Layer 5 of a small transformer language model trained on English Wikipedia (9 layers, counted from 0, width 128).
A neuron's activation on a vector x is GELU(weights . x), where the dot is the dot product.
The model reads these tokens: " January" "," " 2026" "." "\n" "\n" "==" "Early" " and" " personal" " life" "==" "\n" "Be" "fore"

The vector x that enters this layer's MLP at each token. A number n stands for n times 0.027.
0 " January": 12 13 22 18 46 -3 -28 55 19 -6 6 42 -13 6 -1 -7 22 -1 42 -17 59 -45 -27 -9 9 6 -3 -28 -14 16 -4 15 -18 30 3 5 32 -25 -21 42 -12 10 -16 2 21 8 -63 20 -5 -33 27 11 -50 -1 -7 -26 -9 12 9 -6 20 12 19 23 13 -2 -44 -4 15 37 -9 16 -9 30 25 -13 -30 14 -17 11 1 -52 -15 -14 31 -22 -19 -28 10 5 -17 -1 -14 5 -2 11 14 13 -10 23 -17 6 8 -23 18 -40 -10 -2 21 13 23 19 -49 -12 -23 4 -3 18 -33 11 0 19 -3 -62 -3 29 -16 38
1 ",": 20 3 42 25 29 1 -10 25 14 -22 7 16 -10 25 -7 -13 15 -17 22 -14 35 -34 7 10 -7 -5 -13 -15 -13 15 19 2 -24 18 5 -5 26 0 -9 6 5 1 -14 31 13 11 -28 50 1 -12 13 12 -22 -19 -8 -12 -7 -18 1 -2 17 -11 18 19 16 -1 -51 20 23 24 -15 17 -22 10 23 3 -8 3 2 -27 4 -47 14 -27 11 -31 -22 11 0 5 -44 0 -15 7 -9 12 18 30 3 25 -14 5 0 -19 13 -23 -3 8 13 -15 1 13 -64 -2 1 -6 -13 2 -8 -1 -10 10 16 -22 -21 50 -20 14
2 " 2026": 20 -18 23 4 50 -11 -38 53 12 -15 -2 10 5 11 13 -7 20 2 54 -11 56 -18 10 -15 -2 9 -37 19 -16 -5 -8 13 -38 43 -11 1 31 32 -14 25 -37 25 -47 70 22 -7 -36 10 8 -26 31 9 -30 -26 -8 -29 9 -34 0 -14 22 -10 -10 39 33 16 -30 19 -24 -21 -10 13 -7 11 45 16 -50 17 8 -8 -2 -26 0 -27 24 -47 -18 18 17 -37 -43 4 -37 -2 -13 25 -8 13 33 24 -21 0 -13 -7 5 -13 3 25 25 30 9 41 -46 -10 -7 -28 23 29 -18 6 -47 1 25 -33 -5 26 -15 -6
3 ".": 19 4 36 29 41 -2 -13 60 2 -28 8 -4 -12 42 -4 -20 2 -22 19 -8 30 -29 30 -2 2 -4 -13 -9 -9 -15 22 15 -27 18 -32 5 10 32 -5 5 -7 -3 -6 26 13 28 -37 45 0 3 4 -9 -41 -22 9 -7 -17 -14 1 5 31 -4 27 36 17 12 -41 19 1 5 -44 21 -4 5 37 7 -8 12 -5 -6 -9 -32 16 -10 7 -52 -7 15 -11 -7 -49 -6 -28 21 -1 -10 13 8 11 17 -18 -1 2 -13 13 -15 -1 5 20 -4 9 24 -60 -3 10 -3 -16 -12 -2 -1 -10 0 28 3 -23 29 -31 -4
4 "\n": 35 1 26 28 20 5 -7 50 8 -19 -3 6 -24 47 -33 -24 -3 -15 11 15 23 5 26 -19 6 -13 -19 -4 -12 3 30 5 -33 16 -5 12 12 57 -18 3 -15 16 -28 29 13 26 -47 30 -3 -2 4 13 -34 -14 -18 18 -2 -13 -2 -12 24 5 18 26 7 -6 -49 -13 0 -2 -36 32 3 -2 37 33 -37 -4 15 -2 2 -46 31 -26 15 -63 -20 -18 -22 -16 -46 -7 -3 10 6 15 32 9 -2 30 -14 12 -6 -2 4 -18 -16 -6 27 6 16 5 -63 25 18 -20 -7 2 16 8 -5 13 27 -14 -31 44 -14 -5
5 "\n": 26 8 30 11 20 14 -6 51 27 -21 6 18 3 49 -15 -21 3 -36 20 1 37 -15 24 -16 -4 -1 -8 5 -12 3 33 3 -36 17 -9 -13 21 47 -32 17 23 -2 -2 20 -10 25 -26 36 1 -15 15 -15 -29 -25 -4 -2 -4 -23 3 -27 2 5 33 18 2 5 -60 10 -2 0 -38 26 -19 12 44 14 -18 2 18 4 11 -33 39 -13 10 -34 -24 -16 -10 -18 -58 -16 -27 -3 -6 12 17 5 5 14 -33 21 -3 -20 27 -10 -20 4 17 -3 8 4 -57 -4 23 -3 1 -2 15 -2 -4 19 31 -5 -30 44 -14 -26
6 "==": 31 13 34 12 14 -15 5 90 17 -21 -3 11 9 42 -5 -10 20 -29 24 5 48 22 3 -21 7 2 -24 -10 -18 -1 23 35 -10 -9 -7 0 40 39 -21 28 22 -21 11 23 -8 30 -51 24 16 -13 -1 16 -37 -35 6 13 5 -22 -28 -9 2 17 26 46 -11 -18 -48 13 -2 -36 -40 1 -5 14 43 -2 3 11 -5 12 -18 -18 -14 -26 34 -20 -6 -12 -3 -40 -66 -32 -31 -1 -28 -1 9 -2 18 -14 -45 13 6 -17 27 5 -5 3 -1 8 20 14 -45 -2 35 -17 -17 -27 15 10 -20 -11 35 26 -8 15 0 4
7 "Early": 8 16 19 17 13 13 -7 16 31 -38 -11 22 -22 30 14 -7 20 -6 26 -16 36 -3 5 -33 7 -23 -46 2 -2 29 9 14 -5 -28 4 16 56 3 15 37 27 2 -15 43 9 19 -24 15 25 -2 -24 21 -33 -19 1 19 17 10 -31 7 11 32 44 56 -4 18 -49 -9 -9 -5 -38 0 -13 -7 60 -30 -42 21 -22 -8 14 -3 45 -22 0 -41 -19 -30 9 2 -32 -14 -45 0 -15 25 22 19 10 30 0 3 11 -18 36 -32 0 -30 -12 18 -30 5 -47 -35 28 -31 2 -6 -12 -11 -30 6 11 -31 -31 13 -2 41
8 " and": -23 6 6 20 25 29 -9 12 43 -32 -31 20 9 38 -1 -23 12 1 21 25 12 -6 17 -9 -29 -28 -17 -20 23 65 -7 39 0 -11 -23 7 26 -4 53 24 28 19 -2 53 -1 41 -24 5 -1 27 -2 8 -51 -18 7 7 -19 -20 -6 3 17 19 -13 41 15 9 -45 7 -27 -31 -57 -37 -5 6 13 -8 -13 17 -1 -15 23 -16 34 -24 -9 -38 -37 -5 -7 -14 -64 -23 -34 7 1 29 40 -4 -6 19 13 -9 19 -10 33 -3 6 -8 -16 7 26 18 -36 -20 35 -4 -2 3 7 -9 -36 12 29 -42 -51 29 -9 3
9 " personal": -42 24 8 28 28 22 10 20 30 -8 -43 27 3 32 1 -39 -10 -5 28 5 35 -8 7 -23 4 -10 -33 -1 12 37 21 -2 -2 -22 -7 21 34 1 66 14 17 -21 -8 24 -5 27 -22 5 -20 -18 -11 36 -7 -13 -7 -22 -1 6 -26 3 25 30 17 31 4 -7 -47 0 -16 -33 -54 22 -10 33 48 1 -58 33 -13 8 21 13 36 -5 -3 -42 -18 -8 -23 -22 -61 -5 -32 -14 -15 39 18 16 6 31 16 2 10 -24 33 -25 14 -37 16 42 10 11 -40 -28 32 -34 11 -12 -14 2 -28 -2 12 -33 -41 -10 6 35
10 " life": -7 29 15 26 61 10 34 24 23 -32 -30 27 4 43 16 6 9 -18 36 -17 9 -19 6 3 3 -26 -32 -4 3 33 -10 -10 1 -13 -9 22 25 -1 39 22 1 -11 7 29 17 16 -56 4 16 -4 -24 -9 -65 -18 -12 0 -13 -1 -48 -27 27 34 0 55 -5 21 -42 4 -10 -25 -43 26 -18 -15 77 18 -5 10 -16 26 18 0 50 -6 16 -24 -16 -22 -9 2 -32 -5 -17 -16 -31 18 1 9 -18 38 3 8 -2 -42 18 -47 -22 -8 9 21 -13 17 -54 -19 34 -17 17 18 -23 31 -25 5 18 -57 -15 11 4 27
11 "==": 30 8 25 33 22 4 15 86 -21 -28 3 -20 1 42 -2 -9 31 -26 29 -13 20 1 44 -14 -11 8 -18 -2 -6 5 20 15 -30 3 -6 24 9 24 -8 35 11 -3 5 20 29 -9 -94 14 18 -10 4 17 -80 -7 -18 -15 -18 -5 -3 -11 20 10 2 46 -7 6 -54 -20 -16 3 -41 32 11 -12 56 22 6 24 9 8 -13 -4 5 -15 19 -50 2 11 -33 -15 -42 7 1 4 -9 -6 -8 -11 0 34 -2 23 -3 -45 2 6 23 -2 -5 -8 9 26 -63 -3 26 -7 -32 4 -19 26 -16 15 18 -24 -19 -14 -4 19
12 "\n": 21 -2 18 17 12 20 2 47 15 -23 19 21 2 52 -11 -26 5 -19 15 -2 11 4 35 -30 -17 2 6 6 6 -5 24 1 -44 -2 0 -12 14 31 -38 -2 6 11 1 42 -1 19 -55 22 -7 -7 7 0 -58 -30 7 12 -9 -45 1 -15 27 16 40 30 8 17 -68 3 -15 -5 -43 32 3 8 52 24 -11 5 23 0 16 -40 31 -2 28 -60 -21 -9 -24 -2 -63 -9 -27 -11 -3 14 17 10 -2 34 -24 15 0 -20 7 24 -7 2 6 5 2 2 -55 -1 28 9 -3 3 2 -11 8 24 22 -8 -34 43 -21 -21
13 "Be": -6 -36 8 -10 14 16 4 51 -15 -24 11 24 9 31 -6 -36 26 -23 30 -4 -29 -7 15 -14 7 -4 0 13 -21 3 37 -2 -14 -14 22 35 41 36 -8 33 -8 22 4 62 12 -3 -29 6 9 -38 -9 8 -7 -14 10 20 -7 -3 13 -5 13 -21 40 45 -1 -37 -38 -5 -40 -31 -40 15 -40 14 11 -7 -20 34 27 -9 -27 5 7 -25 9 -45 -18 28 -36 5 -67 -7 32 6 6 51 16 -12 31 12 -31 9 0 -33 20 -8 -3 -14 22 -7 -11 -18 -7 -42 21 -14 54 21 30 -18 -13 6 6 -17 -58 40 -18 40
14 "fore": 9 -47 9 14 12 23 7 35 2 -16 4 -8 -23 41 0 -17 53 -34 12 -23 31 17 3 -6 11 1 -15 -6 -16 58 13 25 -24 -24 -8 24 49 -6 -21 38 39 34 -22 44 -16 5 -24 4 11 -14 22 -17 -18 -40 5 17 -14 -14 -22 4 31 7 -15 31 -7 21 -33 -23 -36 -34 -29 -13 7 15 33 -41 -16 23 15 -12 19 -26 9 -12 26 -33 -29 6 -15 -6 -69 15 -15 -23 35 36 22 11 16 17 -17 5 -16 -16 18 -4 9 39 7 0 -3 2 -48 -10 -17 8 0 20 0 -32 1 32 18 -10 -51 52 -38 33

Each question shows the input weights of one neuron of the MLP. A number n stands for n times 0.013.

n217: -21 -7 21 29 -3 17 26 -35 13 -13 -37 -42 -3 -25 -1 -18 -25 8 -29 9 -14 -9 -17 -21 37 2 11 17 4 -5 -10 13 3 -8 6 4 -17 11 -15 -4 9 -8 -12 17 -19 -36 -4 20 15 30 37 -1 4 -45 8 -1 -4 -7 -30 -9 -16 3 -11 -9 -20 -6 -24 36 34 -1 -25 -32 4 -3 -5 6 -41 15 -8 13 16 11 -10 3 -9 -4 -1 10 -5 10 -10 -34 -28 20 6 8 -9 -3 -27 -8 -12 -1 -16 31 -12 -9 -2 -2 3 -25 -1 -17 38 -9 -21 11 12 9 -18 -38 17 3 6 -14 2 19 -16 12
On which token does it fire most? 14 "fore"

n454: 3 -8 25 -6 18 -11 23 35 20 -2 7 -15 15 42 -30 3 1 -2 -32 -11 -14 -2 17 -1 -21 12 11 6 -3 -8 8 10 -12 -3 12 -36 -26 6 2 17 13 -27 -4 -4 -1 -3 38 7 -3 2 7 -3 1 22 1 12 -21 7 14 2 -17 -42 -32 -6 6 -14 -15 2 25 23 23 -15 -7 16 -38 -31 1 -4 1 -9 3 4 -3 5 4 -5 -22 5 -6 -10 28 41 -2 -20 21 -13 20 4 2 24 -2 -5 2 2 32 15 7 -37 -21 -14 46 -4 -19 -4 5 22 -26 19 25 4 -14 7 32 21 8 30 10 -22
On which three tokens does it fire most, strongest first? 5 "\n", 1 ",", 3 "."

n293: -14 -3 14 12 -34 13 15 -4 -17 -7 -8 12 26 -10 12 -23 -4 22 19 9 -4 -9 -3 -13 -11 6 -21 13 -2 8 -12 4 5 -12 11 -17 26 -6 -15 18 -6 -18 30 16 23 15 5 5 34 -4 26 7 8 35 2 -17 19 12 19 5 8 28 16 -24 -19 -22 18 4 4 -21 -11 19 6 -10 -15 -11 -6 10 -8 3 -13 5 8 33 -7 -1 11 29 21 15 12 -5 12 -4 14 16 -22 -11 -11 9 -11 40 2 33 -15 -6 -15 -20 9 16 21 -8 -27 -23 -31 -2 -2 -26 -1 13 10 -20 -19 1 26 -3 23 -4
On which token does it fire most? 9 " personal"

n303: 5 9 3 -46 11 -18 -7 -14 12 -26 -2 -1 -16 -41 16 -27 2 15 15 9 28 -18 -27 9 14 2 -20 4 11 22 11 33 -21 1 26 -11 3 -2 8 -12 -1 10 -13 6 -27 3 10 19 42 26 -16 36 -14 3 -9 -1 6 -14 -5 -14 -16 -2 -3 24 6 -24 27 -34 -8 34 13 1 -15 -25 -7 -8 -14 -2 8 26 11 32 -13 -15 -8 -29 17 37 14 16 2 13 30 -12 6 -15 6 8 -11 1 1 -3 -12 3 17 14 -1 -15 -28 -33 0 -23 22 -6 14 -15 -13 -36 10 -8 8 5 30 -4 -13 -21 23 2
On which token does it fire most? 7 "Early"

n426: -19 -9 -10 6 -1 23 -16 -15 -20 12 6 16 -23 1 -24 -5 -3 20 -14 30 0 -2 16 -22 6 -2 16 -4 -16 -13 -22 19 -16 17 9 -11 11 -40 16 -19 -18 -10 -17 -29 4 2 21 6 -15 40 13 2 33 6 -33 -8 -39 -19 4 10 11 1 -10 59 9 20 2 -12 15 20 10 10 -29 -13 -2 -24 -4 22 -10 -1 29 -14 41 -8 -17 4 -19 -18 29 -5 -14 33 27 14 2 -22 15 7 19 3 3 3 -16 -1 -11 -5 10 -43 -18 25 -43 -4 5 3 -5 -9 3 1 14 -15 -15 20 -18 -20 -1 18 -3 39
On which token does it fire most? 7 "Early"

n443: -2 -8 -11 -27 -20 22 -11 21 -5 -5 -10 -5 1 9 -20 10 -22 1 2 29 9 -30 -5 27 -5 -9 13 7 12 6 -22 -5 5 27 1 6 5 -2 23 31 7 3 27 4 -22 -19 -3 7 6 8 -9 -13 15 7 10 42 -5 -7 6 -1 -1 -2 -39 8 -43 13 -36 -22 31 13 -20 17 -1 37 3 -5 11 -11 16 12 35 17 9 -4 -4 -28 8 -10 28 7 16 -21 -10 -21 34 -27 -9 14 -15 1 -7 -4 -16 -17 35 43 2 17 5 11 -7 3 25 -22 22 12 3 -13 10 -26 -12 -19 -9 -13 26 1 22 -24
On which three tokens does it fire most, strongest first? 8 " and", 5 "\n", 12 "\n"

n114: -7 15 -16 37 11 -33 -6 -4 -40 -6 -3 3 5 5 -2 13 -6 9 -37 -12 8 2 -4 14 -6 -9 24 -4 -3 26 18 -10 6 -31 22 18 -12 -39 -7 -11 -6 -10 52 6 9 -19 -3 19 11 15 -17 42 -13 -21 -4 3 38 -14 -13 29 -19 11 23 -5 -17 -11 -30 -4 13 15 28 10 -26 27 4 17 -20 -19 1 10 13 19 -3 -9 -6 -22 7 6 -16 17 11 -4 -12 31 -24 4 16 -2 5 15 -38 -13 -22 -1 -2 2 16 28 6 -15 -10 -1 24 1 9 3 12 -19 4 13 31 -28 -22 -9 2 4 -3 1
On which token does it fire most? 1 ","

n87: -24 21 7 13 12 -11 17 -11 10 -17 34 -8 -23 2 -4 31 27 -18 -11 -9 9 -18 -4 16 28 -15 -5 -12 -37 6 -26 19 -11 10 14 -9 -16 1 13 -17 17 23 7 32 -16 9 9 -7 -14 4 -37 -27 13 0 8 23 6 -28 -3 -41 -5 24 21 7 21 -25 -15 -51 35 -3 26 6 -20 -1 -14 -18 19 13 1 1 26 9 20 -3 5 54 15 5 -31 -9 15 -6 -7 23 -24 -16 -16 -9 -15 -35 2 -8 8 13 -29 -14 -17 -2 25 -13 -22 10 9 27 -1 4 12 27 -12 8 13 -26 22 6 -6 -32 -11 17
On which token does it fire most? 10 " life"

n419: -24 12 7 36 -3 3 -3 -23 -11 10 0 -6 -5 27 5 5 -5 10 -15 12 9 11 14 -12 24 9 -23 18 1 -1 31 4 13 0 -27 -6 -9 -14 14 -10 22 6 4 -38 3 10 -13 -3 5 -6 -20 5 -9 20 15 5 -13 7 -8 -23 -1 -1 4 28 -2 2 12 -16 12 0 -11 25 2 20 -15 -12 -2 21 -32 4 20 19 2 5 -10 11 -7 9 -24 1 5 -23 1 -18 -8 -5 2 -1 -2 22 12 7 -5 3 0 -11 -1 -16 -7 -12 -14 38 -15 -6 -10 3 -13 12 15 -16 -8 -14 17 0 -22 -8 5 5
On which token does it fire most, and how strongly? 9 " personal", at about 3.5

n21: -21 44 -11 -1 -19 -9 1 -1 20 20 5 9 4 18 -17 -28 16 -12 -10 -11 16 -14 -43 -42 4 37 13 -19 17 -21 -26 3 8 -34 -22 -19 -9 0 -21 -35 -13 14 13 -36 -41 -26 -7 0 15 24 -7 -5 31 11 -1 -27 -2 20 -4 -35 -25 -42 10 5 -39 -29 -12 19 7 -3 29 5 -16 -2 23 51 16 6 18 -8 14 21 14 1 -6 1 1 5 -23 -27 9 1 -14 -7 -12 4 30 1 22 -13 -32 38 6 -21 24 -16 -1 3 26 -37 7 -11 4 15 6 39 -13 -3 -14 5 5 -36 14 -23 16 8 -1 -49
On which token does it fire most, and how strongly? 5 "\n", at about 1.5

n82: -3 -9 -16 28 -36 0 -2 14 21 -6 -9 -6 -2 12 -29 -17 -6 16 -8 3 14 -25 -15 8 3 -6 8 13 -12 13 -24 3 8 20 -1 20 8 10 -2 -7 -32 27 11 -5 -32 2 17 5 45 0 14 24 -18 -8 -9 -18 -16 -31 15 1 -6 -11 -2 23 -13 -10 27 -1 -5 4 -7 -31 -9 -3 -15 6 -7 0 39 -17 -11 8 -1 -2 11 -6 -16 35 3 5 8 7 3 -12 4 12 -31 -8 -23 -1 14 -5 -6 -5 -4 -16 16 -21 -3 6 -7 5 -18 6 -1 -14 -14 23 -24 -32 18 7 -19 36 -21 2 -12 13
On which token does it fire most, and how strongly? 14 "fore", at about 1.5

n441: 3 7 36 6 0 6 20 8 -7 -3 -8 -14 7 -3 -10 14 -16 20 5 -3 -9 -38 -3 30 19 14 -8 -14 -14 -1 -12 -11 14 5 27 16 -2 4 3 -12 -20 -6 14 -6 -9 -36 9 5 6 -2 12 -5 29 -12 4 3 2 3 -16 0 26 -2 0 31 -19 22 0 15 11 14 20 -18 -11 -10 -3 -3 -7 5 11 -26 -9 7 -18 20 26 -23 -8 22 -5 -18 22 11 -10 -22 21 -7 -12 -2 -20 34 -12 -10 -8 -8 -20 -10 14 -12 -2 -40 32 29 -8 -1 -37 4 16 5 7 10 11 -14 24 26 -2 -4 13 9
On which three tokens does it fire most, strongest first? 1 ",", 2 " 2026", 3 "."

n309: -11 -8 15 -24 1 -15 4 -18 25 -1 -18 10 -24 -24 -35 12 16 -17 -26 -14 12 -39 -19 20 -16 26 28 4 12 -12 49 27 11 -3 -18 -9 -13 27 6 -29 19 -27 15 5 -22 -6 -10 -3 -17 9 26 -21 -2 12 -30 34 -23 -27 -6 -7 -12 17 6 -15 11 -3 -5 -22 10 -17 13 12 7 -1 -6 3 -8 23 -15 6 14 -2 -3 -3 -8 15 -3 -8 6 -51 9 -16 -37 17 -13 2 4 1 -30 15 17 -10 -18 15 13 -13 -5 5 -24 -6 -14 -10 18 -2 -29 26 36 2 -4 -7 30 -12 23 12 4 3 -16 9
On which token does it fire most? 5 "\n"

n481: 44 33 -6 2 -8 -20 5 8 -10 19 19 4 -11 -6 -14 15 29 -11 -35 -11 -11 9 8 -27 26 28 13 1 30 27 9 11 -23 -16 4 -1 11 -1 -13 -7 -18 27 -2 -1 -28 -41 26 -1 -2 5 17 16 -9 26 -33 6 5 -14 -12 -30 -16 -16 24 3 -2 10 -26 -5 29 4 16 -15 -22 25 -25 -27 25 4 -5 -4 -7 -14 19 -31 3 5 8 18 -1 2 41 30 -9 11 -7 8 11 9 -16 -8 -11 -13 10 7 2 -6 25 41 17 -19 -25 10 -6 3 24 -16 -5 -9 -16 4 21 -1 -29 8 11 38 -26 15
On which three tokens does it fire most, strongest first? 1 ",", 14 "fore", 0 " January"